Layer 6 of a small transformer language model trained on English Wikipedia (10 layers, counted from 0, width 128).
A neuron's activation on a vector x is squared ReLU(weights . x + bias), where the dot is the dot product.

Input weights of the MLP neurons that the questions are about. A number n stands for (n - 500) times 0.00081.
n75 (bias -0.007): 613 451 488 692 494 396 346 651 588 534 762 681 656 625 391 432 666 472 564 672 422 641 510 395 564 546 490 530 471 515 395 433 485 427 329 523 533 569 390 572 329 579 488 491 483 555 540 480 271 401 518 543 603 671 537 623 588 430 416 596 666 378 529 427 567 398 460 572 535 288 497 518 431 633 392 583 494 481 585 533 361 450 435 505 454 290 598 483 562 686 434 598 521 529 571 378 455 490 647 253 473 589 434 476 385 636 379 628 330 330 586 733 421 568 650 411 557 452 541 618 550 566 404 411 628 504 500 265
n296 (bias -0.014): 503 491 568 675 803 656 486 451 417 617 281 438 516 477 179 500 509 625 557 622 567 544 478 527 564 212 636 451 735 311 604 531 552 664 369 109 518 311 446 453 329 367 718 557 232 480 413 578 564 436 495 464 320 386 627 578 750 646 750 347 399 307 358 424 473 385 577 543 447 509 502 607 335 488 435 435 586 338 574 601 324 457 369 611 490 566 427 584 407 408 638 440 456 683 506 705 559 306 510 278 744 526 405 262 423 546 789 483 378 659 531 643 197 465 464 508 473 574 507 675 572 524 338 343 454 283 551 464
n349 (bias -0.012): 310 250 658 524 519 550 543 631 583 317 505 265 399 489 514 486 395 429 659 735 440 461 331 507 663 486 450 636 628 374 526 426 438 583 523 683 453 491 468 610 354 491 229 637 306 508 359 342 129 616 486 631 241 738 536 377 634 543 455 580 200 710 616 421 595 490 592 534 451 456 408 728 346 728 606 549 407 511 561 252 566 552 470 410 495 450 758 430 228 742 364 539 382 723 653 451 479 301 261 584 303 625 392 495 483 641 503 468 434 474 568 920 572 674 418 515 253 260 562 532 883 548 407 328 481 693 515 330
n393 (bias -0.003): 504 454 497 558 593 444 643 529 478 399 539 451 478 472 561 519 416 491 581 359 391 390 530 410 378 224 653 589 606 502 526 548 574 407 505 453 510 461 396 475 635 505 547 699 561 469 519 680 534 668 540 639 607 545 670 511 536 503 484 307 391 545 484 279 451 420 548 458 466 518 528 389 660 669 272 650 338 675 492 467 442 599 607 826 514 590 391 375 694 462 499 595 516 658 449 561 432 511 343 282 455 383 589 512 489 530 541 473 494 524 587 526 396 377 243 411 539 509 484 384 368 517 490 453 445 394 561 503
n554 (bias -0.012): 313 568 442 334 542 519 658 636 514 276 506 706 490 490 414 384 382 466 541 398 365 393 363 578 320 605 597 830 439 631 432 546 634 416 444 540 575 288 609 710 550 492 646 599 271 397 517 452 387 570 573 548 323 576 735 582 264 600 379 481 634 434 735 310 574 474 329 404 633 499 529 521 626 426 376 953 177 427 583 835 382 630 593 503 312 533 506 457 302 533 375 393 625 525 783 165 398 279 462 278 438 576 716 566 640 638 232 507 284 500 319 604 505 432 649 607 584 469 707 411 800 402 496 565 288 621 396 406
n606 (bias 0.001): 388 445 540 759 443 324 462 463 547 501 975 492 657 496 472 553 539 639 563 539 493 568 430 402 638 420 590 471 692 416 412 465 541 387 457 533 529 331 493 622 456 451 431 654 584 255 601 473 372 496 362 450 459 476 446 598 538 387 353 508 632 411 443 607 533 639 611 483 651 597 523 404 472 379 430 491 475 537 522 538 267 399 570 284 409 423 509 499 510 528 483 467 341 561 560 494 531 540 540 488 560 525 521 596 432 596 537 545 381 414 544 676 299 561 570 349 544 507 407 639 480 478 438 534 465 463 570 497
n613 (bias -0.008): 727 436 524 830 541 499 250 494 497 238 583 548 652 716 492 473 354 546 356 512 643 462 350 545 419 635 489 634 813 326 531 326 442 410 352 437 439 446 247 775 657 571 362 534 640 618 405 689 367 450 533 366 466 742 650 323 601 595 179 464 532 576 876 258 630 387 358 385 547 322 552 725 586 572 282 557 419 225 555 427 459 450 652 410 297 564 627 557 542 505 377 431 325 683 499 350 494 346 563 370 364 419 645 369 509 757 772 690 558 296 411 498 461 443 635 562 461 341 469 574 391 692 601 787 462 498 544 390
n620 (bias -0.011): 531 492 474 361 625 775 528 447 100 404 794 636 370 472 501 476 355 847 511 588 490 688 424 663 305 593 586 630 502 553 354 317 384 269 465 651 497 546 489 352 396 582 791 191 284 284 548 499 376 533 451 416 631 689 417 548 699 564 346 705 358 769 484 511 704 452 643 519 493 614 236 530 850 498 613 353 275 437 572 368 581 170 629 187 246 313 398 704 491 424 531 269 287 694 502 476 523 583 503 310 493 616 434 576 622 649 558 436 283 656 361 551 433 523 483 607 514 336 484 411 618 883 299 362 411 438 291 266
n639 (bias -0.009): 636 249 654 563 357 372 576 529 388 206 403 536 830 430 427 566 652 379 602 692 381 511 497 424 369 496 585 473 408 592 508 505 577 513 463 378 723 172 467 640 598 695 675 291 654 730 414 723 520 447 375 608 494 576 568 270 371 581 475 276 588 189 406 445 457 374 424 480 476 648 434 490 414 567 343 557 413 584 718 528 438 511 385 601 474 627 393 504 577 645 570 473 699 525 542 467 473 489 710 501 332 488 502 415 319 669 725 442 389 416 612 592 399 285 555 508 507 607 584 417 469 538 560 260 454 324 520 589
n734 (bias 0.001): 473 571 561 417 645 481 705 373 378 392 399 447 650 578 505 379 370 162 707 573 538 441 493 531 479 342 501 550 651 405 497 556 649 469 461 511 628 293 515 532 596 678 462 625 529 406 538 467 515 383 334 472 450 506 567 486 341 515 260 553 278 515 506 461 461 739 413 429 443 512 295 540 499 615 454 628 318 596 529 437 465 733 504 426 332 616 683 305 699 653 639 654 516 537 485 549 554 474 596 416 374 490 514 325 340 524 609 570 505 574 639 576 456 354 414 533 634 334 357 300 560 533 471 538 578 471 344 544
n748 (bias -0.012): 800 293 568 566 541 519 194 468 424 529 318 500 641 442 191 390 596 446 593 531 520 665 540 555 641 370 344 657 463 498 461 509 565 301 360 604 434 383 551 727 441 521 541 595 456 405 454 719 453 628 562 428 567 725 536 519 576 644 302 376 506 479 370 341 541 410 593 463 496 543 455 519 729 488 341 750 657 449 536 538 481 535 264 515 640 559 416 474 527 540 463 695 612 716 512 779 601 390 266 375 450 373 536 322 342 610 295 306 498 450 774 412 288 414 460 419 693 493 659 539 558 388 444 492 570 455 548 313
n777 (bias -0.013): 478 387 513 664 601 678 461 445 329 542 342 546 411 623 470 422 511 413 624 502 259 481 323 801 578 698 590 610 449 485 189 354 261 124 373 434 564 411 458 741 644 451 378 384 631 492 701 586 143 695 433 431 353 672 688 604 622 459 464 559 656 635 556 475 920 376 489 578 677 690 310 500 712 519 533 642 322 392 571 632 379 615 513 417 276 571 454 393 688 654 460 406 341 587 664 489 699 126 332 282 393 282 591 596 322 712 794 581 346 468 571 399 507 549 613 463 433 387 654 517 388 463 712 162 576 305 389 466
n818 (bias -0.013): 275 456 528 730 658 378 590 388 811 484 531 301 548 382 494 695 294 379 634 634 328 561 202 571 337 833 403 314 660 322 267 596 648 566 571 577 653 349 605 554 366 591 384 484 513 393 472 607 527 463 728 544 342 721 544 595 717 454 385 399 500 626 434 482 373 595 522 657 343 364 213 290 567 619 597 455 434 402 686 376 467 376 522 512 289 352 584 577 385 410 255 362 627 238 557 741 542 379 618 577 365 709 363 372 553 510 344 357 480 818 751 734 444 387 671 813 639 303 464 30 512 250 512 597 500 659 593 349
n830 (bias -0.006): 564 558 657 408 571 437 556 344 324 184 454 475 380 529 484 337 733 487 823 840 437 660 677 581 560 341 492 217 637 325 457 578 517 541 495 179 470 630 479 671 376 818 590 416 448 631 302 287 442 567 643 459 491 431 512 510 456 418 346 417 294 486 552 574 390 428 438 386 341 424 519 341 598 518 461 535 717 587 590 574 427 423 541 576 563 540 395 643 578 451 337 789 635 435 738 594 554 177 364 547 662 706 493 652 506 513 288 632 526 337 496 335 594 518 568 723 794 381 425 206 434 553 476 568 569 465 296 586
n927 (bias -0.002): 307 413 558 429 411 414 536 568 394 479 520 631 801 353 513 524 387 550 463 634 424 716 506 361 376 382 622 410 628 410 538 412 505 143 530 438 413 591 510 389 569 663 613 504 374 842 538 526 401 723 350 571 503 431 523 508 648 840 381 611 520 473 769 507 561 368 513 261 435 654 448 605 628 394 414 618 568 399 512 376 258 541 322 316 252 570 449 434 554 326 536 395 663 590 554 418 530 447 514 641 456 838 646 376 578 415 724 395 369 502 545 536 377 631 581 556 410 454 487 490 495 602 427 461 308 498 510 488
n970 (bias -0.002): 177 516 430 534 621 295 672 386 570 583 396 747 399 578 458 490 291 413 716 596 343 439 237 520 226 473 388 522 408 811 555 554 325 117 665 547 613 593 556 466 387 577 660 663 496 543 284 355 377 535 801 622 352 381 550 500 367 692 214 473 482 555 610 443 654 388 475 355 615 775 162 477 639 768 355 731 310 548 616 459 563 516 742 633 480 442 477 347 526 486 420 575 508 602 450 615 238 490 281 420 725 501 331 250 462 669 418 480 549 852 504 296 358 312 871 443 516 464 354 340 526 505 587 649 413 432 893 531

Each question shows a token from some text and the vector x that enters the MLP there. A number n stands for (n - 500) times 0.016.

" Hi": 573 495 503 558 308 475 514 433 497 503 443 477 514 556 633 506 510 493 450 462 568 455 475 450 614 446 577 449 444 465 636 470 547 460 491 463 560 545 513 470 481 570 454 534 506 516 547 465 541 447 458 456 538 377 504 428 534 454 510 563 548 438 398 601 515 499 461 613 408 525 534 550 454 518 472 517 521 385 295 503 494 511 551 574 626 524 554 440 516 531 552 467 511 535 477 505 475 647 531 446 522 522 534 505 393 498 496 455 419 505 584 413 582 467 486 450 516 637 480 570 498 396 449 434 591 478 528 502
Which neuron lights up most? n639

"d": 481 576 543 475 527 493 488 469 555 531 501 418 418 494 628 618 476 450 580 451 584 512 479 461 502 478 411 435 511 461 625 462 449 505 450 551 510 483 524 563 479 537 567 467 470 490 479 514 518 545 583 431 521 446 499 447 485 480 437 499 442 475 459 510 482 518 581 555 457 450 488 459 499 514 534 488 557 598 181 433 497 455 580 501 428 490 539 411 497 532 455 462 491 461 491 530 511 404 552 531 542 531 408 492 540 457 488 527 450 560 564 498 629 491 557 521 481 629 501 441 484 435 581 495 581 582 478 545
Which neuron lights up most? n818

" Ye": 566 450 515 555 286 498 455 516 438 501 499 554 536 431 683 497 522 492 485 377 515 589 520 449 553 479 485 406 432 499 562 405 509 458 536 515 460 482 525 478 542 519 514 528 496 438 597 467 488 541 472 440 504 380 474 479 452 492 420 540 585 458 501 525 520 458 471 481 440 431 600 575 525 518 516 488 487 549 208 505 500 525 559 507 588 491 445 532 574 502 444 506 478 477 478 492 460 604 564 503 589 528 521 423 550 440 583 477 485 520 456 509 563 556 540 529 518 581 508 504 513 508 484 562 566 528 458 517
The two highest activations, in order: n927, n606

"C": 567 572 560 545 298 483 532 494 577 529 494 480 498 547 518 554 457 494 530 438 618 499 486 517 469 504 416 465 506 506 450 408 532 460 510 412 529 552 406 527 489 528 517 558 477 424 506 538 452 500 616 539 447 555 479 522 473 483 516 529 486 575 510 547 455 484 478 581 508 466 470 526 438 513 560 475 576 516 179 491 503 448 524 509 530 510 625 451 482 454 469 398 466 503 454 438 468 589 554 520 541 510 530 502 439 462 559 541 512 446 438 490 570 524 483 450 487 618 522 446 489 511 527 577 522 515 531 503
Which neuron lights up most? n613

" sub": 503 476 443 577 312 571 442 499 487 550 499 532 443 532 604 574 497 531 493 473 552 521 543 503 537 484 515 565 515 451 466 442 564 460 504 532 471 513 415 470 479 443 556 481 488 514 421 369 541 518 451 469 576 450 487 532 512 462 468 557 580 530 452 452 472 465 519 497 479 512 475 543 406 427 490 565 492 476 255 447 427 435 448 569 554 557 569 504 560 511 495 425 492 546 464 482 472 549 482 505 448 483 412 486 481 495 607 464 436 452 491 495 750 586 544 503 505 615 473 523 479 540 487 524 611 609 555 565
The three highest activations, in order: n927, n75, n613

".": 488 521 559 515 430 485 479 483 564 566 421 528 453 512 605 566 408 500 443 480 421 560 519 520 513 443 574 548 513 478 485 438 539 530 546 490 515 521 576 487 497 510 445 480 505 473 579 493 494 442 545 517 472 524 530 530 482 452 538 557 487 516 514 503 536 531 519 520 485 456 489 445 503 487 499 464 551 629 122 527 469 492 451 503 486 473 564 469 523 521 440 483 363 458 484 462 469 566 434 492 505 544 532 502 489 537 523 476 475 520 500 475 584 467 543 519 484 630 550 504 457 555 562 431 563 507 403 552
Which neuron fires most, and how strongly? n777, at about 0.39

"dale": 524 496 492 528 496 428 521 498 504 452 465 470 490 522 641 473 487 485 557 436 519 463 533 477 556 557 418 510 439 493 525 391 510 564 503 480 583 482 534 533 528 511 500 460 541 507 498 542 602 504 502 468 544 384 565 488 528 446 511 484 490 489 565 513 519 504 408 566 533 487 554 468 456 477 481 469 533 472 169 546 523 431 579 565 592 426 431 500 473 518 535 553 530 476 480 447 520 663 463 435 522 535 511 461 473 455 530 409 414 475 524 490 617 463 442 473 474 643 454 549 479 551 536 483 571 459 553 543
Which neuron fires most, and how strongly? n393, at about 0.15

"ulture": 519 564 450 527 471 549 542 480 443 460 514 487 463 552 647 508 512 388 504 483 463 497 545 540 537 494 465 466 425 493 485 443 467 515 420 565 485 522 531 454 538 597 609 480 527 495 519 489 522 506 498 420 570 476 504 559 531 385 472 518 532 457 595 452 486 515 467 486 515 468 502 512 423 480 492 512 577 480 144 506 498 490 596 509 456 491 552 475 542 543 441 522 519 499 490 434 442 560 445 505 525 551 542 450 506 496 539 520 472 447 507 530 648 475 549 402 430 569 442 510 533 514 490 540 642 574 465 506
The three highest activations, in order: n75, n734, n613

"uta": 532 520 483 521 473 505 480 458 633 539 461 520 442 513 651 568 486 463 544 485 497 469 597 559 611 499 407 512 515 489 477 485 521 462 512 629 387 474 565 494 515 590 435 508 465 492 474 437 440 543 498 468 432 464 465 484 514 418 473 502 450 471 535 470 533 596 468 542 462 466 571 501 462 543 565 456 507 521 240 532 519 497 602 449 503 490 576 408 437 549 405 511 526 482 559 514 472 641 384 603 492 520 524 536 482 411 434 558 532 423 470 519 609 500 477 459 440 557 400 568 549 529 385 467 564 555 427 541
Which neuron fires most, and how strongly? n349, at about 8.5

" rep": 669 543 496 537 395 540 484 459 598 557 406 558 572 474 641 581 470 491 502 498 563 482 561 430 586 536 471 552 458 522 488 433 485 443 519 602 425 399 430 446 483 511 499 527 574 482 438 554 486 395 507 525 537 525 480 570 502 403 492 541 540 472 526 519 552 518 604 482 476 405 540 467 509 475 513 523 534 401 258 441 399 490 430 542 432 527 559 450 543 533 494 475 462 503 457 468 494 554 487 520 592 532 533 531 510 378 504 535 487 474 396 415 667 508 534 451 458 495 519 559 409 502 485 489 612 524 509 553
Which neuron fires most, and how strongly? n613, at about 0.52

"y": 538 537 512 489 509 492 512 544 438 541 507 534 474 514 659 526 474 515 520 492 528 530 494 452 492 463 510 535 431 487 558 422 471 461 535 503 478 522 561 453 498 465 518 504 409 440 519 479 497 512 562 489 535 514 494 528 495 518 435 564 551 493 485 526 422 503 488 486 480 443 478 499 522 543 435 578 460 527 144 515 527 479 668 468 499 544 489 458 501 419 482 514 444 503 426 455 553 586 472 471 546 567 543 440 526 444 539 529 448 513 492 540 640 447 501 467 555 628 454 534 478 477 436 518 601 455 529 436
Which neuron fires most, and how strongly? n620, at about 1.7

" challenge": 506 483 490 553 456 460 449 502 542 531 458 525 522 479 640 548 447 542 556 500 455 430 492 504 541 497 404 495 478 496 632 496 498 491 445 488 493 534 498 524 475 522 582 434 542 440 427 451 507 439 506 485 521 427 534 510 434 366 574 627 529 491 514 509 542 566 441 544 571 479 563 519 492 532 484 487 519 519 200 557 492 509 488 518 453 485 463 507 452 516 434 563 533 453 486 450 486 395 523 531 577 529 444 591 490 501 428 539 543 437 531 423 656 489 564 465 502 599 427 451 471 410 522 517 676 590 526 491
Which neuron lights up most? n830

"'": 502 431 510 448 416 487 540 523 479 512 433 501 498 473 614 541 538 518 438 468 606 512 497 449 502 489 477 514 455 475 554 384 498 604 511 447 543 506 517 513 533 489 482 506 544 452 596 464 590 532 439 507 548 479 559 463 461 353 438 603 600 558 441 550 494 510 493 485 537 567 459 449 519 553 495 529 441 490 212 459 497 533 495 539 474 476 489 407 521 505 528 481 466 505 497 508 459 558 423 464 593 477 648 436 506 515 541 437 415 558 536 479 543 499 516 404 508 647 555 482 502 539 500 544 650 483 469 464
Which neuron fires most, and how strongly? n393, at about 0.56

" the": 481 492 526 496 514 476 455 480 494 526 539 500 488 507 701 550 403 465 400 470 509 484 488 476 524 492 500 468 504 440 495 425 505 432 556 513 488 447 425 443 462 585 534 486 504 454 453 431 486 535 533 462 484 545 549 530 481 447 479 484 556 471 542 545 501 551 524 480 508 457 558 547 477 535 468 529 505 500 135 460 492 488 473 510 468 534 519 462 461 474 461 458 555 516 441 520 507 511 477 590 429 509 474 495 546 539 562 494 484 546 499 530 607 559 494 538 462 618 532 518 461 545 452 526 676 553 581 540
The three highest activations, in order: n927, n613, n349

"r": 515 517 506 503 441 465 466 517 522 466 533 546 501 573 685 534 473 416 556 505 501 584 533 474 535 511 475 513 474 500 544 436 454 429 529 521 583 464 580 513 487 474 513 474 473 454 596 485 496 476 540 475 562 464 558 480 478 426 444 547 487 584 500 512 502 496 499 568 488 477 462 510 480 510 549 432 497 527 163 471 529 483 615 413 507 534 584 490 478 481 527 479 381 547 462 496 520 650 478 491 555 628 452 424 411 451 555 415 483 561 514 528 618 487 500 465 453 528 459 502 484 524 544 496 442 507 458 465
Which neuron lights up most? n620

" du": 530 449 426 430 398 497 452 461 496 539 401 562 546 475 648 474 445 577 589 503 493 518 582 557 552 491 455 488 453 455 545 458 443 443 587 510 508 467 543 465 478 521 472 519 550 495 456 496 475 506 497 439 555 462 526 483 424 477 430 595 547 458 462 522 508 490 463 515 562 465 532 481 505 589 424 484 468 536 239 463 411 488 477 470 457 615 547 496 489 528 504 537 484 459 390 519 491 623 483 501 554 443 410 501 560 488 402 457 518 449 557 444 662 531 505 566 499 635 473 573 565 515 499 544 668 528 500 559
Which neuron lights up most? n970

" Science": 498 488 428 513 406 513 504 553 433 451 499 526 530 541 551 531 491 367 474 436 428 478 538 497 471 469 531 457 444 541 515 440 587 464 464 536 523 509 467 514 431 478 544 484 518 486 549 556 492 517 479 561 559 442 490 542 506 496 444 486 523 499 542 621 430 448 559 529 597 496 576 524 518 447 482 508 520 574 141 486 498 526 585 485 487 450 479 478 537 492 484 488 445 526 402 453 437 599 480 519 553 569 476 507 503 413 509 487 480 496 501 556 654 508 534 491 483 623 505 467 555 540 454 483 593 538 540 536
Which neuron lights up most? n927

"=": 515 447 519 477 504 526 480 520 510 503 509 515 533 531 617 551 484 523 505 411 487 485 482 449 544 515 497 489 451 517 447 459 484 519 513 477 471 509 526 489 479 494 513 454 468 513 578 519 467 527 526 508 584 535 559 538 494 526 530 561 523 499 501 456 484 544 501 463 513 529 560 547 526 444 427 510 452 548 84 476 467 424 479 521 459 487 477 438 522 479 442 484 463 449 507 518 528 618 449 502 538 461 531 497 520 523 459 585 520 509 484 461 726 512 517 519 499 578 505 503 510 484 465 550 432 537 506 464
The two highest activations, in order: n554, n393

"|": 577 572 413 454 467 529 505 500 523 573 507 526 424 491 580 542 475 489 506 503 550 575 441 486 511 509 458 504 435 497 499 480 492 501 540 536 361 512 520 468 487 578 558 534 447 504 527 496 501 465 510 509 546 476 482 530 504 520 472 525 482 529 526 522 413 591 526 524 502 526 495 573 570 517 553 480 484 610 106 486 529 477 426 489 458 504 557 403 491 414 507 471 497 515 406 490 497 557 510 490 551 550 539 442 432 504 531 527 467 511 455 431 613 527 519 532 460 592 426 510 514 477 523 554 485 510 461 499
Which neuron lights up most? n620